Layer 4 of a small transformer language model trained on English Wikipedia (12 layers, counted from 0, width 64).
Take only the direct path to the model's output, skipping the later layers: a vector added to the residual stream pushes a token's score in proportion to its dot product with that token's output vector.

Output vectors of the tokens that the questions are about. A number n stands for (n - 500) times 0.0061.
"writ": 540 515 568 656 408 228 631 557 441 330 678 479 320 563 650 318 574 566 426 308 368 474 481 333 366 399 422 847 380 535 712 516 438 400 463 744 642 345 554 492 404 557 604 392 559 652 694 662 366 454 423 423 478 558 364 550 733 466 446 438 522 581 633 372
"lish": 663 462 524 504 533 286 427 686 366 177 449 632 281 621 374 456 478 701 669 468 414 403 603 538 456 295 563 789 376 697 699 288 647 181 460 810 678 578 509 300 316 682 320 402 345 719 405 632 552 508 473 396 413 495 306 839 745 434 536 272 660 630 471 409
"ơ": 495 524 667 501 549 500 326 574 386 336 638 674 338 500 215 397 592 574 647 276 386 346 643 556 447 552 497 645 435 622 588 324 493 324 522 730 503 480 516 354 551 703 628 371 452 614 444 647 556 613 565 482 490 440 286 659 614 371 311 367 474 623 628 439
" result": 315 599 481 611 516 546 542 559 462 405 488 587 428 443 286 427 612 490 564 512 294 203 485 462 471 707 558 611 513 620 609 323 413 470 505 561 558 226 592 571 462 643 513 374 596 569 450 701 480 699 577 458 511 460 335 566 481 478 388 498 533 588 684 329
"hys": 586 430 525 555 607 500 280 647 378 530 563 467 497 482 387 360 553 644 488 492 500 357 712 551 641 293 573 454 243 600 668 354 644 492 362 691 619 490 585 557 466 787 693 479 173 611 357 563 370 530 467 292 343 401 243 586 667 478 533 526 624 629 458 368
" appointed": 488 538 512 497 605 503 444 555 395 393 581 611 551 609 373 402 441 416 687 462 399 533 370 566 519 428 559 643 462 545 618 376 488 431 345 689 550 310 426 313 679 579 519 336 411 575 351 656 618 691 680 347 456 566 385 551 563 476 306 549 645 449 533 445
" debut": 500 621 570 525 564 464 464 594 424 397 543 812 337 462 589 302 525 560 491 379 619 534 498 644 371 218 563 621 180 551 256 424 455 391 414 495 590 422 520 344 459 739 597 472 652 537 476 584 454 517 665 373 522 527 397 699 530 502 331 572 476 489 866 336
"ruary": 428 630 819 567 506 715 210 821 481 251 524 544 437 795 168 276 786 560 816 186 406 525 558 671 622 256 585 507 28 511 684 486 407 232 523 559 404 296 842 203 725 802 413 187 457 528 123 491 613 447 692 244 234 478 325 766 740 480 607 325 580 794 774 348
" Angeles": 435 636 603 614 552 480 449 455 436 382 762 430 475 518 488 405 552 665 474 196 565 308 786 702 411 229 519 659 33 670 591 535 627 474 383 751 519 308 594 338 757 394 481 434 512 762 597 638 246 397 582 297 285 444 305 513 832 476 316 502 617 677 515 413
"part": 496 548 618 614 387 554 304 566 501 570 593 391 451 553 402 393 640 400 632 602 327 400 550 396 395 264 557 695 467 546 579 371 553 377 396 737 473 381 575 553 399 430 516 508 585 655 309 663 470 508 560 514 513 527 483 625 548 491 378 570 505 598 504 332
"\n": 612 432 329 472 392 589 513 386 480 565 582 489 544 543 494 556 390 447 471 620 558 722 496 467 413 645 438 471 561 501 518 540 484 559 576 416 583 418 431 540 367 498 464 473 526 505 499 398 571 440 444 569 484 373 388 541 537 479 512 465 410 658 607 551
"cient": 654 450 625 481 618 360 539 655 441 429 573 419 365 560 342 458 664 658 660 322 510 624 621 558 271 384 575 566 197 660 734 398 556 274 421 603 537 307 806 384 454 582 420 637 264 781 492 697 517 526 595 412 383 445 299 599 682 394 611 242 520 541 351 297

Output weights of attention head 1. The head adds the sum of these rows, row i times number i of z. A number n stands for (n - 500) times 0.00095.
o0: 529 325 632 714 685 718 326 491 509 411 341 656 711 369 232 395 624 448 587 227 633 283 552 582 514 768 557 625 778 506 573 573 355 456 475 561 350 353 423 271 535 459 537 319 360 240 601 480 695 363 589 593 635 538 495 475 591 678 350 471 254 565 496 581
o1: 665 628 329 467 704 612 588 549 444 561 484 522 575 513 646 405 473 421 419 433 523 314 196 128 548 408 377 661 728 448 425 520 670 640 697 701 498 320 591 720 368 586 562 377 447 399 495 588 629 528 511 512 377 604 488 238 557 330 531 493 206 682 417 481
o2: 610 384 53 637 827 524 620 328 531 674 84 691 633 262 366 684 715 506 507 290 546 637 527 311 305 345 328 432 403 688 669 763 573 521 340 654 204 432 464 754 320 525 445 607 857 359 502 465 923 390 455 335 737 365 351 619 479 500 454 558 323 690 588 347
o3: 400 450 466 545 464 577 498 472 368 644 534 568 631 903 684 547 275 298 647 520 412 257 374 415 560 442 673 591 689 311 504 181 616 467 623 722 448 372 690 509 603 456 436 455 356 193 637 677 579 565 642 484 204 274 682 602 341 771 388 248 481 480 612 473
o4: 380 877 491 513 535 409 559 369 344 297 416 602 679 549 849 283 506 443 455 686 518 467 545 299 415 437 357 232 819 324 431 538 513 526 605 422 490 191 636 503 685 431 482 460 737 445 407 500 563 438 774 900 367 504 554 232 374 537 561 537 564 336 323 797
o5: 589 239 430 538 560 363 172 461 554 474 312 501 574 369 552 334 508 686 426 579 607 631 554 686 478 532 610 610 463 700 490 334 497 405 424 365 305 437 498 883 288 616 497 380 452 577 358 626 641 462 488 607 612 289 444 446 491 462 608 500 504 630 597 690
o6: 436 376 507 655 568 591 414 491 379 416 631 623 408 236 370 504 609 554 383 575 566 431 196 389 540 622 519 377 457 488 416 512 599 278 475 595 350 610 532 512 583 621 344 545 467 588 534 410 507 512 603 447 337 596 639 600 678 718 480 710 374 526 604 297
o7: 470 670 573 608 483 350 321 320 774 609 557 547 510 579 612 456 249 395 352 352 395 829 506 379 490 695 459 375 506 620 351 574 491 540 407 587 705 301 511 307 385 687 311 436 306 532 693 538 515 926 450 603 329 183 500 297 659 597 420 424 707 427 672 626
o8: 460 351 370 464 719 380 435 305 706 767 395 443 582 204 485 546 767 459 571 826 583 572 344 438 592 608 374 502 436 603 559 354 498 593 549 589 568 326 413 451 494 469 294 373 393 465 521 479 548 751 278 526 709 507 470 582 544 357 329 779 437 558 588 403
o9: 378 542 371 468 508 397 297 556 377 517 619 467 265 713 378 514 319 532 538 435 366 478 490 485 537 163 500 692 600 421 530 705 553 551 771 549 405 752 693 406 534 284 781 556 412 745 716 512 511 206 540 635 510 372 439 767 359 480 425 438 443 340 782 411
o10: 223 453 281 84 834 336 605 656 580 500 119 245 404 541 735 239 487 362 269 460 696 549 369 554 496 730 538 678 621 502 384 611 248 550 321 438 494 610 585 350 417 241 533 598 820 284 680 766 745 821 383 473 762 595 406 532 455 437 257 874 294 800 647 423
o11: 334 455 391 525 508 617 573 588 563 651 596 512 553 680 511 434 256 574 516 641 606 389 266 592 241 616 729 626 494 602 589 347 611 434 161 436 668 594 579 515 505 453 401 355 533 627 686 329 619 442 466 329 420 211 554 504 620 331 500 491 727 390 401 484
o12: 335 691 784 669 974 677 545 297 657 594 491 357 352 475 486 568 542 105 536 398 417 370 613 287 509 605 406 704 652 271 412 331 525 537 327 442 458 370 484 553 713 644 432 339 352 476 538 935 306 574 571 119 763 144 610 536 545 745 449 682 439 441 470 408
o13: 686 515 696 334 689 302 736 487 701 376 644 351 482 656 360 561 580 899 376 578 244 520 870 527 578 608 498 404 107 508 516 593 689 422 594 591 226 556 710 555 446 635 618 689 484 460 271 415 318 257 284 399 328 527 588 429 413 167 578 500 594 415 507 363
o14: 730 549 132 353 697 421 401 939 375 493 525 660 636 365 341 399 184 877 409 582 450 628 355 556 482 545 472 460 485 565 378 492 547 444 476 325 561 567 639 565 433 769 575 489 537 630 585 300 504 460 383 325 407 476 703 584 472 491 447 154 454 573 566 545
o15: 483 641 562 654 651 507 304 297 211 538 598 592 471 655 162 494 507 548 601 595 389 668 632 423 431 310 537 489 339 444 640 485 479 492 623 413 587 736 303 708 431 270 686 666 434 314 558 350 655 427 556 376 683 609 508 339 444 433 495 480 547 676 441 446
o16: 517 582 549 387 413 485 511 433 468 709 484 553 442 352 544 342 362 542 643 691 411 489 765 666 417 668 512 457 516 518 520 499 373 486 660 507 487 459 478 341 437 643 259 587 370 695 428 356 494 516 104 568 461 385 808 403 669 453 486 579 363 660 558 464
o17: 407 601 381 425 640 622 430 480 331 507 550 405 504 443 346 588 514 580 519 667 535 625 290 362 343 261 871 518 506 405 485 532 680 777 570 741 506 502 229 580 267 655 536 618 607 417 441 462 597 772 374 582 612 595 390 700 256 422 323 602 406 282 272 532
o18: 229 586 627 467 663 484 723 477 651 522 458 611 323 412 181 645 581 235 672 414 339 475 300 349 760 417 660 608 604 507 195 503 398 649 730 686 490 267 310 635 609 584 515 341 437 164 453 580 475 681 714 378 761 339 559 458 367 907 349 485 522 505 563 348
o19: 311 548 598 443 192 548 407 596 412 519 720 652 391 442 510 333 216 488 706 405 680 495 443 427 410 635 343 499 504 501 670 454 341 849 621 776 547 380 615 616 535 244 197 349 597 543 663 337 515 550 620 553 374 157 356 357 505 454 520 819 516 763 588 654
o20: 318 425 435 576 285 325 545 515 738 393 500 407 511 514 639 574 546 508 453 385 736 589 411 541 532 330 519 526 410 578 404 568 350 450 602 742 431 534 766 625 646 289 510 436 431 359 409 504 571 423 737 305 524 599 485 505 452 782 433 518 597 428 388 411
o21: 268 476 618 588 440 569 419 524 616 324 586 448 580 460 381 511 519 256 302 722 290 630 592 682 370 471 428 740 615 604 473 334 527 368 656 431 452 438 557 451 509 809 574 631 362 281 236 485 511 539 402 607 694 475 638 667 400 404 269 708 396 536 476 696
o22: 677 293 352 396 227 384 437 354 408 487 624 616 711 878 384 611 406 571 425 493 618 737 642 416 375 233 456 357 289 594 457 648 711 475 830 604 563 526 326 639 482 420 469 622 550 644 609 295 363 528 313 706 531 394 831 470 406 256 678 430 538 321 401 472
o23: 491 301 474 266 676 509 450 232 459 650 503 571 446 541 767 327 586 546 404 371 577 449 579 557 562 612 359 478 283 555 694 289 427 506 588 456 427 616 765 376 550 457 303 385 463 502 583 798 634 720 523 433 348 585 401 594 431 346 520 407 502 451 498 794
o24: 516 553 515 489 545 610 498 406 315 641 471 386 842 376 650 903 328 441 632 380 334 471 288 556 398 416 540 486 401 300 632 524 657 301 452 786 501 479 484 357 773 285 460 386 592 546 372 419 534 467 454 388 668 404 450 660 769 465 434 480 535 780 276 555
o25: 268 270 405 787 358 206 380 629 609 505 542 469 308 425 656 501 565 530 584 483 831 353 297 403 616 283 489 562 243 415 634 465 475 454 381 529 818 565 706 613 690 621 390 567 567 298 555 761 679 499 416 435 578 482 442 522 343 616 367 396 399 638 656 476
o26: 644 328 652 380 404 634 393 567 478 269 580 522 340 509 537 629 501 470 750 448 814 554 656 431 486 653 365 543 320 588 477 406 677 552 613 651 438 643 283 611 595 391 396 684 637 307 601 496 460 321 366 488 460 941 382 540 385 478 526 218 491 349 344 389
o27: 464 395 649 540 592 370 567 427 416 616 475 469 519 418 574 331 282 430 614 476 700 596 562 428 395 548 500 330 219 771 631 448 336 219 488 436 576 582 416 394 425 702 478 366 443 467 538 658 639 488 214 400 780 422 661 564 526 627 427 612 320 683 858 510
o28: 474 638 673 408 162 562 439 623 528 404 556 488 393 667 507 537 450 630 492 503 659 469 421 506 442 489 537 668 374 278 616 590 479 466 476 574 592 774 385 531 524 537 562 717 530 678 469 270 700 518 291 371 443 642 398 423 354 581 755 421 539 308 175 398
o29: 205 196 670 654 411 508 542 498 737 627 456 569 579 416 528 556 467 506 323 416 814 385 610 566 486 463 648 607 646 752 312 442 453 805 566 535 460 486 704 677 262 349 246 699 464 472 617 510 464 532 440 485 172 175 791 213 626 465 510 481 516 602 293 381
o30: 527 766 224 737 253 534 469 552 76 413 401 420 584 631 268 300 419 532 559 758 585 789 296 320 407 456 630 753 374 531 529 405 542 639 294 456 750 475 514 518 343 761 791 603 530 497 368 867 270 427 528 429 642 510 464 541 448 548 566 386 250 620 506 424
o31: 773 555 472 383 520 360 624 577 401 406 688 480 500 456 432 494 355 490 533 342 615 396 785 808 536 549 519 240 595 647 456 759 244 446 572 564 732 576 667 246 478 660 368 500 325 550 519 427 310 455 245 392 641 605 510 459 689 426 397 365 508 586 321 506

Each question shows a token from some text and the vector z that the head gathered there. A number n stands for (n - 500) times 0.0032.

"as": 563 524 516 429 557 516 468 450 491 503 510 534 415 486 564 574 527 593 465 604 424 545 527 465 548 538 449 556 515 414 543 580
Which three tokens does it push up most, strongest first? "\n", "lish", "ơ"

"land": 457 708 736 229 260 672 583 533 451 743 770 490 651 441 541 601 130 627 716 246 353 733 494 384 251 411 309 788 423 374 751 170
Which two tokens does it push up most, strongest first? " debut", " result"

" Har": 579 468 535 465 440 437 549 479 462 494 367 479 588 513 404 626 421 506 586 467 501 434 597 408 605 530 470 474 494 432 454 594
Which of these tokens does it push up most? "ruary"

"is": 559 453 494 279 772 357 526 283 338 492 837 352 528 478 439 472 393 580 259 259 419 677 436 368 395 606 438 547 547 425 608 539
Which of these tokens does it push up most? " debut"

"ought": 497 518 509 438 533 496 515 413 550 464 486 351 499 504 417 685 465 528 546 480 520 458 582 436 507 512 476 431 514 421 468 466
Which of these tokens does it push down most? "lish"

"1": 518 404 436 438 502 327 505 431 593 446 411 507 585 365 497 613 514 679 849 630 429 586 588 313 479 530 397 445 484 249 563 520
Which of these tokens does it push up most? " appointed"

"ip": 519 519 549 651 461 420 441 526 468 501 477 532 640 538 376 460 455 487 563 436 504 530 564 526 595 499 504 509 450 491 555 466
Which of these tokens does it push down most? "\n"

".": 454 562 587 496 451 378 340 465 294 569 624 503 519 559 426 730 387 681 430 208 539 473 739 444 497 440 447 350 697 569 474 573
Which of these tokens does it push up most? "cient"

" court": 563 602 514 453 530 462 450 490 490 522 514 434 393 511 417 539 540 541 462 647 428 525 519 538 516 540 409 543 438 500 540 609
Which of these tokens does it push up most? "\n"

"\n": 609 406 505 552 312 482 518 534 469 605 501 433 352 526 658 541 519 446 457 440 449 553 521 444 537 617 635 614 422 296 568 641
Which two tokens does it push up most, strongest first? "lish", "ruary"

" George": 250 535 897 269 63 709 472 700 436 590 604 502 409 920 488 677 441 658 426 348 584 589 666 226 489 491 296 593 526 782 918 180
Which of these tokens does it push down most? " appointed"

" but": 532 633 523 539 524 477 450 572 527 606 438 528 571 563 370 527 461 566 457 553 496 455 535 486 558 513 456 471 413 526 445 501
Which of these tokens does it push up most? " Angeles"

" or": 596 635 515 432 525 451 477 455 470 499 535 449 389 462 387 452 521 584 421 603 417 509 525 514 505 630 468 554 507 501 598 660
Which of these tokens does it push up most? "writ"

" may": 384 580 477 444 436 563 240 394 470 547 499 525 551 525 486 690 458 430 291 555 442 510 586 557 579 447 499 479 474 517 608 558
Which of these tokens does it push up most? "cient"

" the": 607 602 521 493 481 509 387 471 502 486 420 434 402 565 467 570 554 436 439 639 441 541 525 593 550 489 453 556 430 516 485 680
Which of these tokens does it push up most? " Angeles"

" it": 487 592 475 500 420 508 470 382 570 440 556 578 568 564 513 659 446 500 503 497 517 451 468 407 531 572 455 548 512 458 580 479
Which of these tokens does it push down most? "\n"

"uk": 526 360 632 424 702 359 584 251 290 491 738 402 463 544 497 399 420 481 291 378 585 527 477 365 460 635 510 470 599 358 617 491
Which three tokens does it push up most, strongest first? " debut", "writ", "ruary"

" of": 551 544 541 421 477 525 450 448 486 537 555 429 438 467 504 574 502 567 493 624 495 539 546 468 535 425 484 499 546 473 546 521
Which of these tokens does it push up most? "\n"

"ai": 581 544 534 557 459 499 534 462 494 490 410 540 550 511 524 527 539 530 510 498 456 491 489 502 500 505 490 485 483 519 561 488
Which of these tokens does it push up most? "hys"

" ": 588 503 614 512 478 447 435 412 527 570 468 386 444 482 507 597 566 533 575 531 439 481 541 516 517 502 530 476 445 415 487 637
Which of these tokens does it push down most? "writ"

" D": 546 589 576 465 500 541 476 490 477 572 534 433 458 437 459 591 468 575 518 541 471 551 534 429 513 477 463 512 516 410 605 425
Which two tokens does it push up most, strongest first? "part", "\n"

" requ": 473 622 553 431 514 440 418 456 515 497 568 520 320 430 427 565 467 597 441 691 453 514 511 510 653 572 394 528 461 382 675 582
Which of these tokens does it push down most? "ruary"

" Jul": 394 418 634 651 345 479 448 607 532 405 574 828 521 542 562 538 430 578 659 420 641 421 641 399 525 758 316 514 520 506 617 569
Which of these tokens does it push down most? "ơ"

"ire": 568 581 544 469 493 541 429 485 551 498 460 510 418 523 480 542 506 492 425 597 466 538 516 518 547 491 454 518 458 561 498 566
Which of these tokens does it push down most? " debut"

" was": 522 549 622 496 439 463 364 501 424 533 560 493 456 588 440 613 452 557 449 468 548 471 588 503 468 482 470 403 588 626 496 551
Which two tokens does it push up most, strongest first? "cient", " Angeles"

"ed": 528 438 523 479 484 459 445 507 423 530 500 490 445 527 544 592 548 481 393 494 404 488 525 467 568 565 502 563 504 379 540 617
Which of these tokens does it push up most? "lish"

" an": 530 592 575 524 450 564 462 483 608 592 508 449 530 526 376 543 488 568 485 581 544 474 469 508 544 516 487 479 428 529 527 461
Which of these tokens does it push up most? "part"

"ur": 476 479 597 536 442 449 532 518 521 458 539 520 665 568 528 502 509 499 574 432 518 373 567 535 472 513 422 474 426 519 574 542
Which of these tokens does it push up most? " result"

" sh": 476 590 446 534 412 448 458 470 544 495 556 466 437 516 468 585 409 582 495 535 609 461 518 492 504 547 530 494 562 502 568 516
Which of these tokens does it push up most? "writ"

" |": 600 431 552 632 484 484 490 446 453 456 370 503 511 453 444 683 591 482 509 491 431 530 571 475 557 548 533 599 494 508 613 457
Which of these tokens does it push up most? "ruary"

" J": 444 461 563 517 504 466 414 520 460 472 507 545 612 517 546 509 498 519 482 380 506 513 573 534 499 500 481 454 498 495 595 546
Which of these tokens does it push up most? "cient"

" –": 510 438 547 498 477 467 461 520 477 526 493 515 447 463 531 610 525 510 437 550 446 486 505 410 588 617 550 589 508 352 621 599
Which two tokens does it push up most, strongest first? "lish", "ruary"

"at": 472 508 568 534 478 431 541 481 530 434 595 505 564 520 512 492 487 541 574 424 533 435 486 513 539 480 378 411 457 516 480 460
Which three tokens does it push up most, strongest first? " result", " appointed", "part"

"ah": 477 478 581 531 448 437 512 515 456 468 547 547 635 516 469 483 453 492 566 436 514 413 550 515 479 501 414 466 462 477 580 501
Which three tokens does it push up most, strongest first? " result", " appointed", " debut"

"M": 570 573 538 556 484 476 495 478 521 474 478 494 525 501 466 501 537 512 468 574 447 499 528 560 564 534 476 496 497 491 520 521
Which of these tokens does it push down most? " debut"

" a": 506 685 520 435 533 514 324 494 567 496 558 516 391 504 474 509 433 629 501 561 464 561 569 578 634 475 388 534 425 361 511 610
Which three tokens does it push up most, strongest first? "\n", " appointed", "writ"

"ers": 535 444 517 502 485 437 496 497 439 535 497 491 429 554 561 570 550 490 398 485 407 482 528 442 551 576 546 552 518 356 509 604
Which of these tokens does it push up most? "lish"

" ar": 416 581 445 425 483 396 387 449 437 518 562 437 428 521 398 509 449 555 421 624 429 487 589 462 503 490 446 436 459 420 548 608
Which of these tokens does it push up most? "writ"

"7": 518 420 498 481 500 447 513 491 470 475 389 446 443 477 551 590 584 498 642 582 433 464 592 370 471 522 480 474 509 351 513 553
Which two tokens does it push up most, strongest first? "ruary", "ơ"

" he": 461 629 537 487 438 480 522 396 611 463 475 527 562 618 477 635 430 504 512 526 577 349 498 395 574 554 502 517 458 516 443 495
Which three tokens does it push up most, strongest first? " Angeles", "hys", "part"